Layer 9 of a small transformer language model trained on English Wikipedia (12 layers, counted from 0, width 64).
Take only the direct path to the model's output, skipping the later layers: a vector added to the residual stream pushes a token's score in proportion to its dot product with that token's output vector.

Output vectors of the tokens that the questions are about. A number n stands for (n - 500) times 0.0043.
" performan": 644 612 724 395 405 378 503 817 475 531 547 648 404 464 506 585 491 361 513 301 382 454 500 673 372 670 348 545 652 435 540 651 449 410 486 391 372 432 425 647 554 338 510 675 281 391 549 293 676 352 520 588 592 474 458 517 555 526 459 520 375 548 483 631
"- Pro": 501 524 671 390 425 306 593 544 532 412 633 416 470 475 749 570 351 634 426 236 413 205 606 626 387 424 585 465 580 601 419 634 493 685 677 296 368 344 508 440 472 358 564 442 547 415 824 353 777 320 637 452 435 456 598 673 663 489 513 471 521 440 440 523
" season.": 373 686 572 398 476 517 529 833 498 600 503 535 456 530 761 479 581 548 493 498 383 438 362 493 394 530 302 379 631 717 577 543 480 178 738 215 533 335 847 451 264 127 391 637 468 640 576 269 449 411 537 848 326 534 295 545 511 700 75 493 518 759 673 563
"iz": 431 432 464 453 351 470 546 389 432 627 538 651 514 485 554 649 411 385 348 656 562 516 458 385 416 693 231 652 601 530 380 540 546 526 321 346 637 663 326 576 429 556 440 444 501 516 648 364 579 323 500 360 660 413 409 351 523 647 811 518 662 628 519 507
"ailway": 395 529 475 556 687 611 645 577 595 493 836 441 356 380 775 530 200 481 352 345 543 312 468 579 307 441 464 839 415 535 574 617 349 515 494 540 411 644 429 359 516 520 351 462 488 541 517 789 289 374 561 581 291 561 405 591 611 461 388 508 493 729 453 423
"off": 592 363 505 606 338 426 495 591 634 615 710 446 442 477 670 199 493 351 486 439 429 583 656 697 694 633 463 552 610 627 485 551 269 361 626 673 381 625 551 300 489 396 525 548 356 538 483 474 393 636 476 493 316 475 455 608 682 458 434 499 593 281 354 395
"inese": 519 525 430 689 423 296 736 674 388 735 730 418 421 522 506 848 507 339 309 281 564 502 445 248 253 800 381 557 557 279 872 471 590 393 529 395 349 409 551 286 514 675 360 322 485 684 488 532 435 442 627 589 417 631 171 669 548 437 615 495 408 592 436 701
"ance": 677 501 431 756 552 586 573 658 481 758 864 461 379 507 640 570 337 539 447 696 397 488 321 370 469 651 25 424 538 565 483 515 548 528 287 252 444 742 354 392 365 520 729 352 406 452 441 627 526 344 502 561 282 561 638 382 549 400 698 521 539 440 260 696
" death": 681 552 528 441 523 533 420 575 382 804 499 324 218 318 691 269 579 403 523 622 449 516 478 546 430 577 496 780 650 378 620 671 540 242 271 532 400 393 765 495 409 451 517 479 367 352 544 402 515 507 535 653 492 621 598 478 510 531 374 510 394 596 495 556
"on.": 375 403 530 285 418 224 811 781 609 739 501 522 708 449 595 483 506 442 419 422 278 601 402 686 603 700 409 397 643 700 364 436 433 290 284 396 474 418 657 406 266 353 477 485 415 530 642 543 501 379 469 701 252 379 671 616 457 533 443 503 876 671 568 473
"iven": 637 573 510 586 648 383 572 538 303 428 493 604 435 524 775 471 295 235 247 365 773 296 586 329 396 595 268 552 544 557 195 514 454 507 718 460 347 424 443 436 494 622 620 319 719 516 639 441 620 334 467 707 606 736 555 803 564 321 348 510 488 483 661 412
"ng": 542 420 561 554 612 494 724 485 569 663 746 542 583 568 392 362 558 296 243 400 720 448 491 549 412 625 653 286 619 481 609 423 453 406 710 469 372 344 693 414 540 513 240 464 407 540 563 584 529 608 583 314 517 307 341 338 624 427 322 508 394 555 702 591
" Succeeded": 699 433 609 399 722 568 712 692 617 709 642 418 342 659 577 632 378 428 508 308 462 409 804 388 226 445 572 261 765 467 317 679 487 126 924 353 531 239 572 508 388 767 713 247 379 577 324 442 446 337 627 521 283 611 374 789 411 368 304 449 687 664 399 303
"-": 401 523 407 767 283 551 551 476 292 369 403 572 573 502 553 426 678 686 561 398 551 501 393 596 610 332 445 425 421 586 447 453 664 469 547 514 453 487 417 706 501 669 579 507 546 536 549 293 557 548 523 374 416 272 690 462 526 630 612 522 457 389 387 466
"ation.": 262 480 490 507 517 321 695 444 544 524 630 584 408 337 722 507 298 701 294 607 268 412 466 366 402 595 173 422 856 715 577 441 467 382 419 429 674 534 498 563 330 311 636 540 513 671 631 558 712 324 436 769 433 534 485 690 483 443 311 496 296 710 619 539
"″N ": 616 554 588 218 528 663 461 428 556 501 260 411 422 651 616 466 401 612 340 556 251 429 562 635 615 501 254 595 616 421 581 742 226 327 417 414 462 456 692 772 277 477 453 563 612 482 527 544 576 450 719 554 462 477 578 614 670 281 308 493 484 511 727 343
"ittee": 437 607 666 213 433 369 610 452 561 731 786 149 355 533 577 696 702 399 477 518 289 543 409 295 319 592 619 740 622 561 514 612 190 379 465 254 536 551 649 442 536 533 512 508 418 395 504 604 581 385 556 632 450 439 351 564 520 340 355 486 789 619 379 694
"oice": 738 484 670 433 497 535 655 498 415 745 627 448 561 419 545 920 729 326 494 580 325 545 382 461 429 697 267 558 455 505 459 641 443 523 451 148 350 455 474 214 623 429 710 383 308 522 749 659 453 378 568 613 232 685 270 650 658 404 420 516 445 332 335 557
"tar": 621 572 432 155 569 488 636 313 550 509 650 513 477 541 466 818 371 250 304 571 270 531 634 435 493 739 321 207 476 427 708 593 727 499 541 388 440 558 827 681 486 548 490 501 457 650 454 269 475 459 575 420 539 319 293 582 608 466 462 513 357 559 605 616
"ield": 650 481 689 209 588 654 486 738 441 800 418 429 433 317 306 369 419 371 411 670 401 535 559 336 557 858 570 712 698 322 524 437 280 344 662 457 94 534 499 439 571 440 559 535 784 547 508 917 523 288 563 552 349 336 214 446 486 385 328 514 716 810 411 521
"ebsite": 479 331 646 401 711 714 557 589 640 554 714 422 426 575 560 614 473 151 468 478 556 457 651 453 237 578 489 562 831 562 382 667 68 569 334 407 392 494 579 500 288 442 653 560 501 400 573 725 580 162 453 655 322 520 265 576 579 502 418 433 239 714 538 630
"app": 699 548 505 667 483 643 489 428 399 639 768 412 327 582 373 481 465 459 328 554 502 446 584 488 482 551 429 602 461 602 167 455 524 309 519 606 125 547 596 570 542 381 489 511 489 538 702 744 459 429 530 448 339 424 565 536 712 424 477 501 569 420 472 485
"day": 814 496 413 584 820 508 468 484 665 685 476 261 370 591 383 474 138 360 559 542 439 602 292 684 890 780 439 399 514 417 900 548 409 180 562 482 287 281 556 221 544 457 601 266 358 500 757 424 226 607 457 648 844 376 450 481 353 304 148 538 902 685 519 585
"du": 526 491 280 534 395 452 416 346 812 747 526 639 537 323 293 636 249 379 326 590 627 346 468 442 385 739 564 433 557 465 558 526 591 642 605 592 383 529 515 604 453 536 289 415 446 587 765 270 501 314 621 573 667 504 481 449 651 430 442 506 528 459 522 522
");": 719 497 668 760 619 621 864 425 509 426 502 337 661 135 577 406 500 448 529 546 493 423 565 396 609 509 587 463 563 429 348 522 359 576 349 336 440 700 434 411 200 517 430 531 405 610 552 500 630 533 654 592 437 477 464 364 405 392 561 526 446 606 359 551
"eel": 579 358 446 645 449 400 550 749 489 640 564 669 449 222 501 505 575 446 297 518 437 548 351 395 425 671 543 634 694 470 483 522 463 480 719 332 307 634 406 403 453 478 448 320 446 611 788 867 844 440 535 387 243 539 303 501 549 611 284 479 472 439 527 468
"ome": 425 352 505 435 423 561 491 693 371 352 540 283 502 735 419 655 373 220 401 420 672 477 502 394 631 581 476 573 450 543 618 505 484 585 303 760 530 522 424 206 287 464 735 484 352 447 751 714 325 390 458 639 379 754 674 396 601 524 510 512 671 501 545 493
"ificant": 794 604 634 374 474 417 664 693 728 607 708 633 503 360 385 453 252 682 327 127 395 475 667 283 296 766 98 573 825 372 560 489 474 379 397 571 306 479 351 413 499 569 549 371 383 330 584 678 904 334 474 568 93 635 370 800 668 174 397 530 618 672 466 748
"sh": 606 304 414 612 483 355 558 719 666 455 649 489 551 591 228 547 276 422 517 661 394 549 594 269 648 534 439 402 592 577 671 399 539 417 558 499 443 517 525 606 595 540 455 385 504 443 475 573 555 664 456 368 478 514 425 311 787 445 461 489 465 452 385 500

Each question shows what one neuron of this layer's MLP adds at an activation of 1. A number n stands for (n - 500) times 0.0013.

n65: 377 458 602 480 456 661 258 541 289 504 499 470 435 416 592 556 491 439 427 310 584 588 585 508 357 324 482 413 765 648 354 538 443 485 588 513 578 398 504 498 526 493 477 499 402 468 556 510 454 610 582 540 304 447 567 476 563 535 505 806 605 577 434 577
Which of these tokens does it push up most? " Succeeded"

n210: 491 393 576 385 527 500 522 530 345 458 484 522 647 563 473 479 481 487 536 373 452 559 396 394 527 683 596 593 500 460 558 579 472 512 586 578 552 466 532 582 610 688 351 417 445 418 483 595 528 445 527 515 467 455 449 386 425 514 519 354 528 496 598 488
Which of these tokens does it push up most? "ield"

n193: 491 414 545 768 682 553 704 419 437 588 589 708 266 470 530 612 513 375 591 491 524 403 426 330 427 453 625 406 402 417 386 461 508 558 295 680 508 497 528 434 445 533 484 581 551 558 567 509 446 482 537 502 364 373 460 541 477 568 378 472 593 558 592 474
Pushed down most: "″N "

n34: 393 503 622 438 476 462 524 590 598 452 513 492 508 541 645 515 428 606 499 586 401 581 390 413 465 735 563 510 406 453 471 774 568 489 361 486 394 360 646 498 459 560 496 389 546 491 232 544 418 619 395 564 384 481 502 501 376 564 440 698 421 655 411 545
Pushed down most: "du"

n108: 497 488 438 515 462 488 440 564 406 351 613 364 542 560 550 442 588 564 412 405 466 465 484 398 592 444 660 566 584 475 412 435 473 342 572 382 618 480 454 580 546 576 632 576 469 673 352 422 556 328 506 473 686 528 462 448 464 544 489 581 583 541 456 520
Which three tokens does it push up most, strongest first? " Succeeded", "ittee", "-"

n154: 652 366 758 594 395 585 479 328 444 569 360 525 352 481 628 512 431 367 560 588 512 518 608 477 490 455 428 419 412 495 385 285 465 496 484 484 600 546 376 551 435 724 365 426 765 430 661 429 571 690 645 634 613 552 427 429 522 343 475 491 648 444 466 468
Which three tokens does it push up most, strongest first? "iven", ");", "iz"

n244: 454 566 537 720 549 344 444 456 661 521 687 376 463 527 442 563 793 677 571 276 341 618 370 397 462 524 496 500 438 464 564 496 578 455 525 478 765 438 489 635 509 533 334 368 745 393 456 571 446 579 515 530 419 325 361 572 474 517 549 519 455 370 523 344
Pushed down most: "ome"

n0: 406 324 415 672 569 549 499 301 441 383 500 554 594 314 295 568 685 598 546 592 563 506 273 632 633 380 619 756 535 368 427 571 656 509 524 702 457 774 383 550 324 656 234 440 581 492 462 356 435 521 464 412 477 509 702 456 514 439 592 529 349 562 351 643
Which two tokens does it push up most, strongest first? "-", ");"

n246: 243 636 395 553 415 459 709 649 241 447 524 528 421 396 654 447 512 500 589 483 556 487 542 436 627 473 391 493 662 471 500 598 633 559 605 312 365 505 646 491 486 433 423 676 498 400 613 492 481 518 558 511 468 453 715 499 548 334 392 400 453 503 510 457
Pushed down most: "day"

n253: 545 458 294 652 547 375 637 538 505 457 417 516 520 596 694 580 486 557 349 598 521 575 466 633 449 603 629 333 419 455 336 588 594 609 477 587 499 312 506 483 428 495 377 397 403 495 659 410 412 568 438 675 253 619 348 622 503 363 525 629 437 532 459 612
Pushed down most: "ield"

n85: 435 424 502 524 515 389 343 520 303 483 457 481 428 516 582 568 475 626 262 454 485 429 586 489 602 456 583 501 529 578 678 436 408 522 485 532 438 682 515 504 535 416 583 600 611 518 361 644 718 204 550 293 772 423 430 528 648 347 588 424 525 548 478 483
Which of these tokens does it push up most? "ield"

n133: 566 572 415 632 449 383 494 486 434 419 634 509 355 669 486 553 478 397 229 259 526 426 493 461 625 680 506 570 474 430 428 415 430 506 552 721 584 512 370 450 556 491 600 659 501 627 564 395 534 329 401 580 574 649 506 525 457 577 499 487 431 495 523 453
Which of these tokens does it push up most? "iven"

n241: 485 427 504 553 469 479 471 492 492 497 319 522 552 462 428 396 522 565 453 551 620 381 296 362 415 718 473 438 698 575 622 582 494 457 648 635 572 533 422 693 634 392 618 391 289 576 447 503 435 349 437 560 511 394 560 373 501 466 614 444 624 605 371 573
Which of these tokens does it push up most? "du"

n99: 365 515 527 417 525 657 449 616 406 520 592 509 429 350 448 565 553 581 611 500 491 455 484 478 393 662 386 419 573 677 512 567 397 502 333 296 348 405 506 642 481 474 343 613 362 488 565 624 282 581 494 587 426 735 555 492 549 469 625 629 309 646 461 575
Which of these tokens does it push up most? "ebsite"

n82: 480 517 402 506 564 455 482 595 568 465 498 429 532 591 611 519 359 606 255 384 540 512 443 501 287 701 687 473 382 481 560 582 459 437 441 357 431 359 676 666 294 509 386 554 427 526 593 495 487 569 623 540 436 466 341 602 569 516 668 614 448 485 538 642
Which of these tokens does it push up most? "inese"

n14: 470 481 436 586 508 344 573 600 410 478 395 568 444 676 365 521 613 486 510 413 396 503 449 584 381 397 565 466 534 603 493 477 270 225 592 653 498 623 599 610 443 596 473 479 519 585 397 732 419 410 521 518 493 401 411 427 436 564 418 620 647 492 617 623
Pushed down most: "- Pro"

n144: 479 307 493 568 465 454 395 375 526 480 505 339 419 439 444 347 429 328 494 565 434 522 431 543 492 510 462 736 383 505 505 566 340 642 619 607 351 625 613 200 535 516 517 699 555 604 530 463 462 619 562 610 488 639 436 616 588 276 597 621 505 504 422 635
Which of these tokens does it push up most? "off"

n164: 391 504 408 470 209 479 442 518 396 412 587 647 725 376 497 423 449 284 617 476 341 377 731 598 655 555 632 576 420 559 452 498 495 689 467 397 438 383 508 655 460 533 506 406 570 449 366 277 566 513 568 470 622 421 491 722 611 357 463 705 599 596 483 529
Pushed down most: "ance"

n143: 540 561 486 386 503 572 514 555 464 502 628 365 543 424 490 469 560 427 529 764 450 525 482 597 420 526 632 539 599 485 443 425 418 441 478 406 299 608 452 646 789 526 408 398 640 445 529 410 520 359 497 514 432 488 670 511 529 420 347 454 486 570 522 469
Which of these tokens does it push up most? "ield"

n130: 574 449 662 347 517 598 427 399 423 573 541 471 478 527 239 258 542 517 443 503 623 479 343 593 386 557 622 605 412 620 490 538 574 308 517 579 417 707 419 525 471 456 399 552 536 591 500 549 543 620 582 519 580 397 414 521 360 603 622 370 574 389 433 613
Which three tokens does it push up most, strongest first? "ield", "app", "ng"

n174: 336 266 549 554 399 637 495 570 470 518 431 703 487 562 353 585 436 480 373 571 549 469 390 371 333 546 362 470 406 637 576 428 571 423 595 415 546 499 725 494 483 637 434 330 513 345 500 696 503 618 475 532 406 507 456 459 777 577 588 700 411 504 615 501
Which of these tokens does it push up most? "sh"

n81: 428 386 326 437 622 474 340 413 400 459 636 560 504 416 582 446 535 485 676 530 618 380 646 450 423 498 593 560 619 717 405 728 476 386 445 628 630 543 540 478 434 330 597 580 733 417 431 561 400 478 652 521 501 458 542 478 606 524 443 255 345 502 419 513
Which of these tokens does it push up most? "ebsite"

n16: 540 600 418 478 489 421 501 448 668 510 405 511 652 367 609 539 575 473 650 511 569 506 505 390 668 515 420 445 485 488 372 533 612 493 459 363 442 596 338 512 469 403 343 555 676 511 481 460 610 556 373 586 545 511 404 320 451 477 645 526 511 581 398 552
Which two tokens does it push up most, strongest first? ");", "iz"

n166: 700 444 468 569 503 548 523 439 489 229 560 450 567 537 560 458 482 399 543 345 468 559 396 367 412 570 518 487 524 485 566 624 483 409 420 602 516 511 528 517 655 392 646 571 380 520 413 490 473 485 334 539 587 474 544 592 396 667 533 476 600 560 584 409
Which of these tokens does it push up most? "day"

n95: 380 366 538 402 357 658 227 588 526 375 446 569 480 592 442 516 489 410 619 480 559 468 430 458 562 629 339 493 472 821 490 513 588 402 461 435 538 588 452 556 591 502 492 538 435 560 462 351 716 327 400 252 670 561 626 548 652 479 468 329 710 580 537 445
Which of these tokens does it push up most? "iz"

n207: 440 461 411 461 507 536 417 568 506 650 479 381 458 422 515 439 490 574 595 555 458 561 473 406 458 309 411 656 478 693 461 331 665 430 519 532 563 464 583 514 633 628 412 646 354 556 475 482 499 449 150 441 552 627 541 581 455 422 532 586 563 523 452 518
Which of these tokens does it push up most? " death"

n35: 483 453 549 485 421 634 443 412 563 497 442 588 555 495 460 418 588 714 674 565 529 662 344 773 462 258 281 531 630 477 267 328 547 538 523 520 359 551 391 443 378 416 415 491 611 491 636 504 635 524 365 559 359 401 582 511 568 352 645 226 555 507 630 641
Pushed down most: "inese"

n24: 388 402 461 463 620 445 712 589 384 591 570 562 594 452 470 424 412 567 269 513 458 451 501 672 554 657 334 325 517 608 500 526 459 609 591 423 394 435 605 567 462 460 223 435 378 591 658 441 492 784 598 433 480 606 568 400 590 557 418 389 429 566 580 526
Which of these tokens does it push up most? "ng"

n88: 372 520 708 539 805 469 453 392 437 550 504 596 489 465 560 348 546 614 469 563 601 368 447 520 530 599 492 515 514 378 397 539 510 429 528 481 422 457 634 545 337 502 601 598 464 612 541 319 170 593 471 602 421 514 605 536 394 615 473 496 369 488 459 581
Which two tokens does it push up most, strongest first? " season.", " death"

n32: 628 444 571 447 526 468 493 508 631 532 319 530 494 674 363 532 566 678 499 597 396 418 400 364 570 604 494 708 441 370 401 522 441 392 453 583 638 478 720 603 414 511 500 507 485 444 461 582 531 456 536 373 659 498 414 344 458 381 504 374 507 511 668 440
Which of these tokens does it push up most? "″N "

n201: 503 337 661 683 429 400 629 533 380 581 512 325 597 695 458 596 632 481 711 582 334 460 466 608 505 371 378 565 638 436 423 441 575 409 704 519 474 499 583 601 436 360 604 409 568 508 760 590 327 272 476 474 332 452 430 732 561 334 483 585 329 340 345 602
Which of these tokens does it push up most? "oice"

n136: 585 575 497 543 387 436 519 376 519 520 562 460 456 588 492 440 309 588 502 475 457 304 470 494 680 611 389 521 534 493 501 518 479 549 504 554 542 558 289 499 486 562 552 523 600 494 409 636 482 593 499 608 482 249 490 466 538 374 610 445 575 419 333 644
Which of these tokens does it push up most? "ance"

n124: 309 555 349 506 514 583 466 490 554 593 525 370 629 625 381 387 472 462 548 671 506 397 538 482 498 341 569 336 512 512 545 544 490 576 404 557 424 526 484 543 414 446 391 514 563 562 655 241 420 496 491 496 441 717 542 513 505 550 545 449 593 593 407 668
Pushed down most: "eel"

n17: 505 390 476 466 551 626 547 462 613 595 449 470 559 594 501 546 370 448 415 522 615 265 524 470 467 406 409 651 439 562 487 514 748 487 547 410 293 538 392 411 460 617 471 400 620 447 624 567 531 477 651 514 415 359 469 519 495 576 524 678 431 494 410 543
Which of these tokens does it push up most? "ailway"

n119: 535 493 563 407 442 505 345 431 491 492 392 486 439 532 560 459 546 614 577 396 530 487 614 515 540 478 571 567 661 593 542 527 402 457 485 289 591 628 512 562 558 657 553 542 522 474 642 515 428 527 231 405 522 695 427 488 334 431 580 465 505 393 465 484
Pushed down most: "ng"

n40: 539 296 526 693 447 446 537 503 361 417 514 573 552 598 598 461 552 358 460 383 362 696 384 628 419 419 405 574 358 604 625 600 611 375 487 467 579 421 613 589 532 503 172 363 445 594 493 433 371 555 689 530 497 713 594 446 562 515 449 562 438 434 573 534
Pushed down most: "ield"

n48: 601 553 523 492 476 434 659 589 532 487 464 418 411 532 604 464 538 573 358 574 384 500 599 430 595 439 554 591 501 589 323 367 601 504 461 691 568 386 427 717 652 529 359 497 396 496 576 515 521 376 535 520 350 515 404 459 427 424 335 615 440 405 565 674
Which two tokens does it push up most, strongest first? "ificant", "app"

n41: 321 365 509 482 543 571 561 569 402 546 496 284 491 657 474 579 599 289 724 609 539 551 241 460 460 467 605 623 436 489 492 614 466 493 495 403 586 472 504 518 492 562 506 364 536 510 468 536 414 455 442 388 471 344 281 481 611 428 453 664 760 627 653 634
Which of these tokens does it push up most? "ittee"

n172: 598 561 615 567 507 638 586 382 511 545 457 461 533 524 523 618 398 577 585 534 385 630 357 432 573 539 368 446 448 500 543 638 423 499 555 472 543 322 626 521 586 382 332 527 324 571 400 626 384 404 411 481 548 482 490 413 392 365 495 696 452 550 600 524
Which of these tokens does it push up most? "day"